Layer 5 of a small transformer language model trained on English Wikipedia (16 layers, counted from 0, width 128).
A neuron adds its activation times its output weights to the MLP's output. To switch it off is to set its activation to zero at one token and run the rest of the model.

Output weights of the MLP neurons that the questions are about. A number n stands for (n - 128) times 0.0023.
n3: 121, 143, 121, 121, 135, 164, 113, 201, 121, 135, 136, 80, 142, 183, 146, 134, 100, 137, 164, 111, 125, 135, 104, 138, 101, 150, 107, 132, 104, 131, 111, 85, 82, 134, 132, 136, 136, 131, 122, 110, 153, 146, 67, 127, 153, 151, 127, 134, 141, 138, 123, 102, 126, 132, 137, 148, 129, 170, 86, 93, 101, 116, 135, 122, 138, 112, 155, 127, 121, 102, 105, 153, 130, 103, 115, 162, 123, 144, 104, 128, 125, 145, 120, 105, 140, 162, 125, 116, 134, 114, 89, 167, 120, 129, 128, 139, 136, 91, 127, 203, 159, 115, 158, 120, 164, 135, 158, 127, 126, 100, 134, 99, 104, 175, 110, 133, 156, 131, 139, 102, 115, 98, 94, 97, 134, 139, 152, 151
n51: 42, 116, 156, 131, 84, 107, 153, 125, 177, 87, 103, 135, 117, 168, 155, 182, 115, 109, 134, 124, 171, 170, 147, 156, 84, 121, 184, 188, 89, 144, 137, 80, 184, 120, 144, 181, 132, 164, 146, 140, 171, 120, 195, 127, 150, 94, 114, 118, 96, 127, 157, 167, 236, 141, 120, 92, 118, 110, 145, 102, 165, 62, 234, 126, 78, 123, 126, 143, 66, 139, 159, 105, 129, 155, 92, 140, 138, 142, 183, 97, 89, 120, 127, 40, 91, 130, 115, 89, 101, 173, 165, 99, 119, 105, 162, 79, 106, 122, 139, 119, 106, 165, 155, 173, 136, 180, 106, 110, 115, 130, 54, 98, 107, 118, 94, 137, 61, 183, 153, 76, 122, 136, 96, 131, 117, 178, 125, 69
n98: 146, 150, 71, 128, 162, 133, 129, 117, 132, 94, 145, 125, 141, 130, 132, 123, 87, 146, 106, 137, 99, 167, 96, 159, 145, 97, 124, 106, 131, 109, 67, 122, 116, 106, 119, 127, 91, 119, 149, 158, 119, 125, 117, 127, 104, 133, 98, 163, 136, 127, 154, 144, 127, 126, 148, 117, 92, 95, 135, 156, 103, 156, 159, 98, 155, 116, 118, 124, 120, 133, 154, 96, 90, 104, 120, 157, 163, 159, 136, 165, 122, 125, 157, 110, 103, 133, 150, 154, 101, 132, 147, 132, 136, 79, 132, 143, 121, 109, 92, 128, 121, 78, 118, 124, 142, 165, 125, 134, 142, 117, 109, 167, 95, 169, 192, 180, 143, 116, 157, 116, 115, 98, 133, 99, 159, 135, 148, 145
n208: 157, 145, 159, 108, 161, 148, 112, 128, 133, 136, 171, 111, 132, 130, 79, 174, 159, 115, 168, 111, 122, 113, 117, 82, 106, 114, 139, 96, 88, 120, 85, 142, 176, 121, 112, 115, 91, 99, 141, 78, 128, 127, 151, 121, 79, 141, 154, 138, 140, 151, 117, 123, 84, 189, 105, 157, 137, 126, 125, 120, 145, 103, 111, 75, 147, 86, 150, 152, 127, 142, 108, 126, 139, 123, 124, 136, 130, 117, 156, 141, 117, 114, 176, 127, 100, 118, 108, 130, 171, 93, 164, 151, 144, 164, 157, 133, 128, 90, 109, 102, 155, 114, 67, 144, 127, 150, 161, 87, 143, 116, 132, 106, 101, 126, 154, 142, 159, 136, 127, 151, 156, 86, 185, 73, 128, 95, 162, 131
n217: 138, 160, 128, 110, 113, 128, 120, 173, 120, 167, 135, 130, 162, 106, 119, 140, 131, 169, 143, 114, 152, 131, 155, 155, 131, 137, 67, 145, 112, 119, 139, 145, 157, 109, 100, 170, 122, 132, 133, 92, 130, 166, 147, 108, 131, 100, 171, 175, 140, 130, 130, 141, 114, 141, 81, 86, 129, 126, 63, 109, 116, 115, 118, 107, 113, 167, 122, 95, 109, 57, 140, 124, 108, 109, 115, 105, 165, 142, 122, 168, 115, 127, 95, 120, 97, 117, 70, 149, 128, 129, 150, 152, 111, 127, 162, 81, 122, 155, 155, 145, 102, 120, 137, 109, 108, 154, 138, 154, 144, 103, 138, 168, 121, 103, 133, 108, 105, 150, 136, 132, 186, 143, 122, 180, 109, 98, 121, 149
n258: 122, 124, 136, 103, 129, 120, 84, 172, 134, 96, 123, 94, 136, 87, 178, 163, 92, 168, 115, 149, 170, 159, 182, 141, 87, 111, 134, 98, 156, 197, 88, 161, 114, 126, 202, 142, 94, 161, 140, 126, 97, 97, 103, 155, 122, 93, 130, 134, 146, 99, 105, 101, 138, 161, 171, 177, 133, 123, 139, 118, 116, 83, 142, 135, 113, 102, 105, 146, 102, 162, 98, 116, 105, 153, 145, 116, 138, 137, 119, 129, 130, 133, 137, 119, 130, 86, 111, 155, 159, 119, 120, 110, 124, 164, 144, 115, 130, 79, 80, 122, 110, 79, 156, 119, 123, 176, 135, 125, 128, 134, 117, 119, 130, 147, 195, 136, 122, 146, 163, 136, 109, 96, 141, 129, 149, 96, 140, 105
n294: 122, 120, 145, 124, 127, 134, 145, 140, 146, 139, 102, 105, 161, 91, 129, 130, 133, 98, 131, 114, 113, 131, 148, 160, 113, 106, 172, 148, 139, 132, 171, 109, 121, 146, 112, 116, 102, 94, 141, 152, 139, 130, 115, 155, 81, 106, 154, 118, 162, 127, 111, 108, 125, 128, 128, 131, 99, 80, 121, 107, 152, 67, 121, 152, 97, 124, 132, 78, 125, 147, 112, 74, 127, 148, 80, 113, 142, 157, 140, 84, 125, 125, 106, 113, 141, 134, 121, 138, 137, 135, 153, 127, 149, 114, 178, 76, 138, 139, 157, 168, 141, 135, 129, 97, 186, 151, 120, 123, 136, 135, 114, 116, 131, 137, 115, 140, 193, 111, 119, 127, 131, 139, 120, 137, 158, 121, 129, 134
n342: 136, 109, 117, 84, 106, 120, 161, 130, 90, 133, 159, 114, 148, 109, 125, 77, 149, 107, 115, 106, 106, 172, 151, 129, 101, 162, 130, 107, 130, 139, 116, 135, 113, 129, 144, 69, 119, 164, 172, 124, 160, 116, 150, 130, 138, 157, 138, 130, 152, 94, 135, 116, 108, 112, 101, 131, 121, 205, 130, 152, 117, 164, 106, 151, 115, 109, 112, 139, 170, 142, 92, 141, 85, 195, 128, 140, 86, 144, 117, 184, 131, 126, 100, 160, 99, 117, 127, 84, 142, 124, 134, 130, 110, 145, 94, 93, 155, 65, 90, 161, 127, 109, 165, 116, 144, 139, 77, 95, 111, 110, 173, 133, 139, 121, 122, 155, 85, 148, 136, 168, 168, 133, 122, 145, 135, 119, 153, 162
n344: 129, 135, 180, 127, 123, 113, 99, 138, 89, 143, 138, 119, 118, 119, 109, 81, 132, 138, 107, 136, 117, 120, 146, 163, 108, 122, 148, 169, 145, 123, 120, 139, 90, 135, 162, 180, 98, 72, 127, 105, 154, 110, 186, 124, 144, 152, 130, 98, 153, 84, 66, 103, 145, 93, 119, 85, 120, 155, 139, 131, 132, 105, 143, 160, 137, 128, 116, 163, 136, 168, 105, 122, 167, 89, 158, 123, 117, 146, 86, 166, 132, 97, 111, 99, 152, 105, 112, 154, 116, 134, 141, 129, 138, 119, 126, 152, 116, 138, 183, 113, 135, 146, 169, 79, 81, 129, 117, 106, 122, 113, 123, 162, 119, 153, 144, 115, 146, 141, 133, 119, 129, 97, 115, 149, 112, 145, 141, 133
n350: 76, 100, 110, 117, 116, 127, 144, 124, 115, 95, 149, 97, 117, 99, 91, 124, 135, 176, 79, 157, 124, 173, 74, 115, 69, 98, 174, 124, 161, 120, 59, 94, 113, 155, 183, 147, 131, 101, 110, 128, 107, 87, 199, 106, 138, 143, 136, 66, 109, 130, 145, 126, 136, 136, 182, 191, 106, 169, 68, 109, 176, 117, 116, 198, 88, 121, 140, 127, 99, 182, 184, 153, 132, 171, 98, 183, 157, 147, 95, 146, 86, 129, 78, 87, 168, 82, 55, 171, 109, 162, 152, 67, 75, 108, 123, 100, 136, 136, 139, 120, 65, 178, 144, 127, 120, 160, 155, 159, 132, 136, 106, 151, 204, 149, 181, 161, 84, 77, 120, 173, 116, 164, 130, 188, 113, 183, 133, 80
n369: 76, 89, 100, 110, 142, 137, 148, 145, 161, 103, 151, 107, 120, 149, 134, 163, 110, 111, 99, 126, 134, 152, 144, 109, 134, 82, 110, 155, 94, 113, 113, 114, 250, 135, 41, 150, 156, 146, 121, 169, 141, 180, 134, 92, 204, 71, 122, 133, 134, 156, 131, 136, 132, 141, 137, 112, 132, 103, 139, 186, 168, 96, 118, 137, 93, 182, 124, 122, 97, 85, 131, 144, 94, 118, 119, 70, 145, 98, 83, 147, 66, 134, 99, 124, 160, 128, 116, 170, 188, 130, 130, 179, 136, 89, 133, 95, 132, 157, 135, 74, 114, 100, 128, 153, 138, 100, 148, 113, 134, 161, 159, 103, 145, 89, 93, 140, 110, 118, 210, 44, 99, 169, 147, 122, 97, 158, 170, 162
n445: 105, 136, 88, 110, 94, 103, 145, 98, 134, 144, 88, 124, 97, 100, 141, 139, 118, 68, 130, 117, 116, 113, 122, 130, 87, 79, 163, 162, 114, 96, 160, 128, 131, 142, 149, 104, 103, 161, 145, 173, 160, 102, 147, 118, 156, 156, 110, 149, 112, 125, 130, 55, 153, 95, 120, 124, 146, 142, 135, 177, 99, 161, 132, 104, 135, 155, 132, 98, 118, 76, 82, 113, 148, 151, 98, 177, 123, 127, 101, 171, 113, 153, 131, 139, 144, 122, 116, 131, 95, 216, 164, 124, 125, 160, 108, 110, 174, 111, 100, 113, 123, 142, 115, 163, 139, 135, 138, 99, 204, 98, 167, 111, 141, 133, 141, 146, 170, 130, 187, 105, 127, 141, 125, 169, 145, 116, 91, 93
n461: 127, 136, 115, 107, 157, 134, 135, 149, 112, 118, 136, 168, 111, 91, 136, 139, 135, 112, 152, 148, 94, 124, 120, 92, 156, 146, 118, 128, 125, 103, 134, 99, 149, 123, 136, 91, 113, 162, 150, 132, 148, 131, 149, 111, 154, 151, 90, 131, 113, 159, 101, 104, 102, 156, 132, 93, 113, 131, 128, 106, 122, 124, 163, 133, 137, 148, 108, 156, 132, 144, 140, 131, 147, 119, 126, 129, 131, 118, 120, 118, 116, 168, 129, 108, 106, 112, 78, 139, 95, 88, 138, 122, 83, 107, 128, 120, 117, 90, 94, 127, 159, 111, 155, 108, 98, 131, 134, 130, 109, 147, 158, 125, 127, 187, 94, 159, 137, 153, 153, 121, 138, 172, 103, 182, 118, 148, 149, 153
n508: 134, 93, 152, 191, 118, 126, 127, 71, 112, 149, 144, 150, 162, 152, 84, 123, 101, 108, 126, 120, 144, 131, 118, 107, 138, 131, 131, 132, 134, 113, 114, 157, 140, 112, 154, 102, 134, 131, 100, 118, 136, 148, 139, 129, 91, 103, 102, 90, 129, 130, 143, 158, 116, 130, 147, 160, 77, 105, 140, 143, 153, 115, 117, 115, 131, 133, 131, 152, 160, 115, 119, 111, 122, 187, 146, 93, 135, 133, 148, 146, 116, 134, 123, 90, 154, 160, 114, 129, 145, 132, 131, 104, 172, 167, 133, 115, 103, 160, 134, 121, 101, 125, 99, 119, 114, 112, 166, 137, 129, 110, 89, 124, 104, 124, 120, 123, 133, 149, 142, 127, 149, 122, 119, 136, 159, 100, 115, 142

Each question names a token from some text and the token that comes next. It shows the activations a of the neurons there, in the order above. A number n stands for (n - 128) times 0.023.

Then comes g, the gradient of the next token's log-probability with respect to the MLP's output, scaled to length 1. A neuron's effect is roughly proportional to its activation times (output weights . g). A number n stands for (n - 128) times 0.0036.

"land ", then "s"
a: 123, 126, 131, 121, 121, 121, 127, 128, 125, 128, 135, 121, 121, 182
g: 153, 147, 141, 180, 119, 147, 138, 152, 151, 143, 136, 152, 95, 91, 83, 135, 104, 121, 120, 147, 95, 134, 115, 163, 134, 109, 72, 112, 111, 91, 115, 98, 144, 135, 158, 90, 114, 121, 123, 168, 138, 119, 104, 121, 100, 106, 185, 137, 139, 163, 132, 94, 126, 142, 132, 172, 136, 138, 148, 141, 129, 147, 111, 103, 141, 136, 132, 147, 97, 149, 113, 125, 157, 146, 163, 84, 182, 175, 137, 106, 108, 99, 168, 105, 154, 99, 131, 67, 109, 98, 119, 139, 164, 141, 92, 85, 128, 164, 106, 155, 97, 120, 125, 166, 162, 118, 122, 152, 119, 121, 121, 124, 130, 130, 125, 100, 140, 102, 134, 158, 130, 101, 134, 120, 127, 155, 117, 93
Switching off which neuron hurts the next token most? n508

"ia ", then "ear"
a: 126, 126, 128, 139, 126, 128, 124, 127, 121, 128, 198, 127, 121, 121
g: 126, 152, 90, 133, 142, 123, 120, 136, 145, 143, 110, 90, 149, 127, 101, 123, 117, 117, 124, 82, 100, 119, 152, 91, 130, 136, 123, 121, 145, 115, 79, 146, 167, 144, 164, 136, 117, 90, 95, 115, 139, 165, 100, 126, 133, 115, 136, 178, 105, 145, 124, 96, 129, 123, 129, 132, 150, 170, 127, 106, 119, 129, 121, 124, 122, 172, 96, 138, 92, 129, 106, 142, 117, 116, 110, 128, 81, 134, 126, 144, 76, 145, 137, 130, 157, 158, 158, 112, 120, 176, 123, 140, 90, 96, 102, 136, 70, 93, 167, 148, 114, 143, 113, 126, 156, 130, 76, 134, 143, 172, 134, 130, 126, 173, 92, 119, 174, 117, 165, 136, 157, 107, 161, 136, 167, 184, 127, 131
Switching off which neuron hurts the next token most? n369

"Al", then "ess"
a: 124, 128, 153, 124, 124, 218, 122, 133, 127, 128, 128, 127, 135, 123
g: 117, 151, 122, 89, 161, 112, 155, 161, 102, 147, 133, 77, 112, 113, 167, 121, 98, 119, 122, 145, 143, 157, 154, 130, 127, 129, 107, 166, 111, 130, 102, 97, 159, 122, 154, 99, 124, 141, 160, 111, 104, 117, 93, 163, 101, 148, 112, 152, 141, 145, 128, 100, 139, 126, 168, 139, 117, 129, 86, 69, 110, 74, 107, 150, 67, 124, 148, 88, 121, 157, 138, 122, 158, 126, 109, 144, 141, 113, 135, 112, 133, 128, 134, 106, 164, 124, 144, 100, 104, 117, 119, 132, 116, 110, 113, 123, 108, 131, 110, 149, 141, 188, 146, 97, 151, 104, 119, 135, 139, 128, 108, 150, 187, 115, 72, 152, 189, 125, 154, 122, 143, 119, 161, 155, 111, 133, 147, 159
Switching off which neuron hurts the next token most? n258

"a ", then "cent"
a: 129, 127, 124, 127, 122, 127, 124, 155, 123, 123, 121, 171, 121, 124
g: 147, 153, 144, 101, 126, 135, 79, 137, 140, 157, 94, 128, 98, 102, 152, 139, 119, 125, 81, 119, 125, 121, 124, 133, 103, 87, 164, 175, 158, 164, 113, 138, 106, 138, 137, 99, 139, 102, 120, 144, 111, 122, 114, 144, 138, 156, 135, 156, 125, 121, 133, 146, 132, 96, 91, 147, 97, 132, 147, 141, 82, 163, 139, 124, 130, 158, 120, 155, 143, 73, 91, 109, 91, 147, 116, 93, 138, 178, 144, 152, 166, 139, 134, 122, 84, 108, 143, 116, 116, 123, 130, 169, 146, 170, 165, 119, 168, 84, 103, 151, 128, 125, 146, 155, 113, 75, 136, 95, 113, 108, 154, 88, 103, 109, 144, 135, 143, 133, 136, 117, 138, 159, 184, 160, 112, 110, 109, 106
Switching off which neuron hurts the next token most? n445

"s", then "oc"
a: 195, 127, 127, 127, 125, 128, 121, 180, 128, 127, 128, 125, 124, 127
g: 128, 114, 152, 114, 120, 130, 138, 112, 116, 110, 169, 157, 143, 135, 122, 153, 153, 103, 136, 125, 114, 134, 124, 177, 103, 95, 154, 149, 144, 150, 94, 147, 123, 176, 102, 151, 169, 168, 166, 156, 118, 176, 140, 78, 128, 161, 87, 109, 107, 110, 86, 137, 137, 142, 128, 142, 154, 152, 125, 111, 92, 111, 152, 96, 113, 122, 108, 196, 111, 60, 115, 140, 141, 120, 95, 118, 130, 138, 124, 131, 159, 137, 113, 108, 127, 94, 135, 111, 94, 95, 154, 158, 121, 128, 145, 140, 90, 100, 125, 106, 144, 149, 133, 139, 110, 151, 140, 108, 126, 87, 126, 92, 155, 163, 123, 127, 107, 159, 87, 105, 171, 106, 130, 107, 108, 121, 134, 167
Switching off which neuron hurts the next token most? n3

"eld ", then "("
a: 123, 128, 125, 160, 123, 127, 128, 124, 127, 124, 182, 121, 131, 128
g: 136, 103, 112, 118, 138, 133, 95, 113, 107, 98, 117, 128, 125, 158, 155, 119, 138, 119, 149, 117, 115, 108, 103, 120, 153, 142, 127, 90, 123, 111, 99, 142, 145, 134, 61, 172, 89, 144, 136, 127, 135, 137, 146, 191, 154, 140, 80, 121, 102, 126, 119, 113, 107, 130, 73, 129, 144, 94, 153, 129, 166, 135, 121, 139, 178, 109, 147, 132, 87, 133, 112, 175, 80, 134, 138, 142, 136, 127, 129, 104, 94, 130, 95, 143, 82, 110, 137, 141, 170, 132, 188, 162, 74, 119, 86, 158, 145, 134, 121, 114, 104, 161, 107, 114, 117, 142, 139, 146, 137, 152, 142, 140, 148, 147, 91, 143, 144, 144, 171, 140, 160, 124, 117, 89, 127, 144, 130, 161
Switching off which neuron hurts the next token most? n369

"3 ", then "|"
a: 126, 196, 178, 122, 126, 140, 143, 140, 121, 124, 127, 124, 126, 130
g: 146, 85, 103, 135, 75, 171, 157, 131, 114, 139, 119, 81, 134, 146, 114, 151, 152, 139, 135, 143, 118, 116, 140, 141, 143, 105, 131, 88, 138, 120, 119, 104, 136, 128, 107, 101, 71, 153, 134, 108, 177, 94, 126, 121, 178, 136, 102, 117, 114, 106, 159, 108, 164, 128, 149, 145, 178, 103, 104, 153, 158, 100, 105, 102, 151, 142, 120, 129, 153, 154, 156, 114, 149, 117, 130, 167, 144, 116, 144, 108, 130, 141, 160, 115, 130, 186, 134, 81, 137, 121, 120, 125, 116, 104, 123, 116, 138, 114, 126, 106, 107, 160, 106, 173, 109, 152, 92, 157, 152, 93, 126, 127, 105, 157, 128, 138, 174, 114, 147, 118, 113, 126, 97, 49, 137, 157, 132, 128
Switching off which neuron hurts the next token most? n51

"Is", then "land "
a: 159, 128, 130, 136, 126, 121, 128, 127, 122, 128, 128, 128, 192, 123
g: 150, 143, 143, 134, 202, 172, 67, 142, 124, 124, 83, 162, 109, 104, 140, 142, 167, 114, 130, 121, 98, 162, 99, 151, 119, 126, 147, 131, 138, 142, 108, 98, 125, 102, 150, 117, 148, 120, 104, 129, 178, 122, 115, 191, 147, 145, 141, 140, 95, 149, 140, 147, 138, 139, 135, 114, 113, 140, 141, 143, 117, 116, 72, 129, 120, 66, 175, 113, 144, 140, 143, 118, 108, 84, 131, 109, 141, 141, 130, 64, 125, 125, 96, 100, 118, 172, 123, 114, 114, 100, 146, 109, 115, 137, 105, 114, 145, 117, 132, 122, 93, 82, 137, 137, 123, 133, 131, 122, 116, 157, 141, 95, 133, 122, 117, 139, 141, 133, 135, 174, 123, 130, 109, 138, 125, 92, 169, 182
Switching off which neuron hurts the next token most? n461

"New ", then "R"
a: 160, 128, 124, 140, 174, 128, 124, 128, 126, 128, 128, 128, 126, 126
g: 132, 62, 110, 185, 119, 175, 126, 161, 149, 120, 155, 81, 117, 144, 111, 140, 155, 99, 148, 55, 136, 124, 132, 130, 74, 127, 136, 101, 163, 138, 148, 102, 172, 98, 132, 140, 163, 137, 158, 151, 158, 176, 139, 116, 127, 134, 115, 146, 112, 78, 152, 114, 118, 136, 114, 138, 160, 71, 133, 116, 151, 98, 114, 120, 138, 121, 131, 132, 111, 112, 133, 80, 130, 146, 120, 113, 139, 129, 108, 119, 143, 109, 121, 113, 68, 83, 108, 158, 104, 166, 157, 136, 137, 168, 146, 135, 121, 163, 113, 142, 111, 119, 106, 109, 137, 143, 141, 146, 151, 111, 135, 124, 137, 174, 109, 99, 155, 124, 148, 137, 131, 89, 115, 128, 121, 133, 131, 123
Switching off which neuron hurts the next token most? n217

"en", then "str"
a: 121, 128, 163, 127, 128, 128, 124, 127, 127, 128, 123, 128, 122, 128
g: 128, 112, 146, 124, 104, 112, 120, 150, 123, 125, 74, 168, 81, 85, 139, 152, 143, 113, 134, 122, 172, 133, 173, 131, 172, 86, 99, 125, 121, 133, 84, 88, 94, 130, 123, 165, 126, 154, 119, 157, 132, 98, 151, 112, 143, 140, 172, 112, 148, 149, 121, 143, 138, 142, 126, 133, 142, 146, 133, 152, 128, 137, 171, 126, 87, 118, 89, 61, 120, 137, 112, 138, 116, 127, 139, 77, 127, 150, 102, 185, 139, 143, 162, 145, 158, 123, 99, 126, 103, 133, 97, 129, 141, 147, 89, 123, 129, 152, 140, 128, 158, 82, 113, 146, 135, 116, 118, 141, 160, 127, 83, 88, 138, 125, 121, 138, 85, 149, 116, 194, 127, 136, 132, 130, 125, 139, 101, 134
Which neuron, switched off, raises the next token's probability most? n98

"| ", then "-"
a: 125, 177, 128, 126, 121, 170, 121, 123, 124, 125, 125, 124, 121, 122
g: 146, 130, 129, 119, 139, 125, 88, 110, 84, 144, 166, 166, 147, 143, 124, 118, 96, 171, 153, 170, 110, 141, 84, 137, 155, 126, 81, 147, 145, 136, 169, 158, 145, 150, 113, 161, 116, 121, 114, 155, 120, 152, 163, 73, 100, 117, 124, 121, 136, 99, 113, 166, 138, 85, 94, 141, 165, 145, 144, 115, 103, 166, 173, 116, 118, 102, 101, 167, 107, 97, 161, 127, 127, 112, 116, 132, 147, 93, 135, 139, 160, 121, 106, 107, 131, 109, 98, 100, 138, 102, 126, 146, 134, 149, 159, 120, 114, 96, 160, 163, 122, 91, 134, 172, 111, 103, 110, 122, 129, 150, 108, 103, 82, 125, 109, 166, 118, 128, 118, 124, 165, 170, 105, 119, 115, 128, 152, 93
Which neuron, switched off, raises the next token's probability most? n258

"t ", then "g"
a: 121, 121, 127, 139, 128, 121, 129, 128, 220, 126, 131, 127, 121, 121
g: 103, 134, 146, 84, 97, 155, 123, 146, 161, 166, 130, 120, 129, 128, 142, 120, 131, 140, 126, 141, 98, 137, 126, 117, 150, 192, 131, 149, 106, 97, 148, 87, 86, 123, 125, 141, 129, 143, 132, 170, 144, 152, 144, 153, 152, 59, 146, 97, 109, 153, 119, 154, 128, 123, 165, 176, 114, 128, 151, 126, 111, 101, 140, 123, 116, 135, 170, 140, 131, 122, 133, 121, 151, 145, 102, 48, 187, 151, 137, 149, 89, 110, 142, 123, 134, 114, 145, 123, 114, 130, 45, 147, 104, 104, 78, 97, 105, 116, 112, 135, 128, 151, 102, 154, 138, 137, 110, 104, 130, 130, 109, 136, 100, 140, 115, 153, 146, 106, 115, 127, 123, 158, 119, 129, 164, 124, 105, 152
Which neuron, switched off, raises the next token's probability most? n344

"an ", then "Democr"
a: 122, 128, 121, 131, 128, 142, 121, 128, 168, 128, 192, 127, 122, 121
g: 131, 104, 179, 157, 160, 143, 170, 100, 129, 68, 183, 126, 88, 126, 158, 166, 153, 137, 125, 167, 110, 140, 148, 156, 107, 99, 86, 111, 134, 156, 157, 153, 102, 114, 95, 153, 95, 117, 144, 176, 132, 146, 105, 101, 131, 161, 132, 122, 138, 119, 135, 102, 96, 95, 98, 118, 152, 139, 109, 96, 117, 105, 122, 109, 83, 94, 110, 130, 190, 122, 123, 109, 105, 133, 160, 107, 134, 142, 142, 143, 107, 118, 154, 131, 148, 165, 111, 122, 147, 98, 119, 92, 164, 167, 141, 111, 94, 143, 138, 125, 126, 130, 133, 123, 126, 110, 112, 78, 132, 103, 142, 148, 100, 130, 154, 157, 121, 109, 120, 106, 131, 155, 94, 171, 136, 140, 147, 128
Switching off which neuron hurts the next token most? n344

"thern ", then "Ir"
a: 152, 127, 123, 126, 142, 126, 121, 125, 121, 128, 121, 131, 121, 186
g: 118, 130, 128, 114, 135, 108, 150, 127, 131, 113, 177, 136, 126, 169, 161, 128, 109, 131, 103, 128, 93, 161, 126, 137, 107, 147, 159, 147, 97, 158, 84, 172, 102, 166, 152, 108, 126, 133, 131, 122, 112, 101, 97, 145, 74, 143, 107, 121, 124, 172, 98, 164, 126, 155, 125, 122, 149, 119, 67, 147, 83, 164, 85, 92, 93, 165, 174, 90, 126, 97, 184, 122, 110, 136, 86, 132, 125, 89, 138, 141, 133, 109, 100, 179, 136, 112, 116, 177, 156, 111, 149, 86, 120, 128, 106, 127, 130, 127, 144, 87, 139, 150, 135, 146, 118, 161, 127, 123, 116, 113, 142, 160, 142, 118, 144, 148, 119, 105, 119, 134, 129, 141, 125, 100, 147, 154, 116, 132
Which neuron, switched off, raises the next token's probability most? n508

"| ", then "+"
a: 124, 218, 131, 125, 121, 166, 121, 134, 124, 127, 124, 124, 121, 123
g: 115, 121, 126, 144, 124, 99, 136, 128, 101, 123, 136, 144, 153, 130, 115, 173, 105, 187, 139, 150, 116, 137, 122, 130, 132, 102, 67, 146, 135, 135, 128, 151, 119, 132, 102, 124, 95, 159, 130, 150, 133, 146, 188, 73, 96, 177, 141, 138, 138, 125, 90, 109, 142, 122, 105, 101, 127, 140, 128, 124, 134, 117, 156, 178, 160, 76, 131, 144, 141, 122, 160, 142, 99, 118, 113, 137, 132, 119, 126, 131, 131, 140, 82, 103, 136, 143, 92, 104, 116, 123, 117, 136, 108, 123, 111, 132, 79, 133, 132, 154, 102, 103, 178, 123, 121, 65, 149, 173, 156, 166, 111, 131, 86, 122, 171, 135, 102, 148, 119, 131, 142, 159, 77, 158, 122, 166, 123, 106
Switching off which neuron hurts the next token most? n51

"ed ", then "develop"
a: 123, 128, 122, 145, 121, 125, 127, 129, 166, 128, 121, 121, 121, 125
g: 105, 181, 135, 150, 141, 140, 107, 126, 114, 123, 88, 145, 128, 112, 128, 138, 135, 120, 143, 122, 107, 146, 113, 177, 101, 100, 127, 158, 148, 139, 130, 101, 147, 92, 136, 106, 73, 139, 137, 115, 128, 146, 164, 137, 131, 113, 131, 143, 119, 144, 136, 152, 124, 174, 96, 131, 110, 117, 111, 110, 113, 115, 122, 129, 131, 139, 127, 143, 148, 98, 130, 115, 118, 111, 141, 118, 115, 179, 109, 222, 104, 152, 95, 52, 152, 138, 140, 143, 135, 134, 164, 95, 78, 106, 116, 134, 161, 150, 162, 137, 120, 125, 95, 129, 146, 130, 94, 146, 138, 115, 126, 121, 87, 154, 145, 132, 198, 154, 125, 146, 118, 109, 146, 110, 96, 130, 119, 73
Switching off which neuron hurts the next token most? n344

"ent", then "enn"
a: 121, 128, 190, 125, 124, 124, 128, 127, 121, 128, 125, 128, 127, 124
g: 108, 93, 111, 124, 147, 140, 125, 115, 187, 148, 177, 166, 125, 114, 74, 110, 152, 109, 84, 148, 151, 108, 105, 132, 103, 109, 134, 103, 141, 118, 156, 153, 161, 129, 108, 94, 144, 155, 119, 115, 155, 114, 64, 124, 120, 112, 106, 125, 118, 158, 60, 121, 147, 147, 55, 109, 127, 121, 103, 116, 109, 151, 152, 149, 153, 130, 138, 153, 156, 118, 109, 143, 147, 147, 122, 152, 82, 133, 141, 72, 95, 132, 183, 122, 93, 168, 145, 101, 109, 138, 130, 140, 110, 156, 128, 157, 161, 109, 151, 102, 134, 125, 115, 127, 121, 149, 148, 133, 129, 101, 110, 122, 123, 102, 131, 124, 142, 142, 137, 121, 162, 123, 137, 160, 162, 159, 126, 135
Which neuron, switched off, raises the next token's probability most? n98

"to ", then "c"
a: 125, 121, 124, 150, 126, 128, 125, 124, 128, 170, 126, 127, 124, 127
g: 130, 126, 127, 170, 119, 166, 83, 148, 132, 150, 105, 95, 102, 102, 93, 148, 159, 112, 77, 129, 101, 155, 108, 192, 144, 111, 138, 154, 156, 140, 128, 116, 90, 104, 154, 137, 148, 130, 142, 182, 112, 158, 148, 129, 160, 105, 109, 97, 158, 127, 122, 155, 114, 126, 128, 161, 96, 148, 88, 158, 97, 113, 141, 122, 100, 106, 151, 147, 79, 132, 160, 125, 102, 153, 128, 124, 134, 143, 119, 171, 126, 159, 146, 82, 140, 100, 126, 113, 98, 126, 93, 119, 124, 133, 128, 103, 181, 127, 88, 107, 117, 131, 133, 128, 157, 120, 117, 139, 136, 129, 138, 157, 136, 100, 129, 144, 155, 114, 102, 122, 130, 147, 174, 100, 121, 142, 141, 58
Switching off which neuron hurts the next token most? n350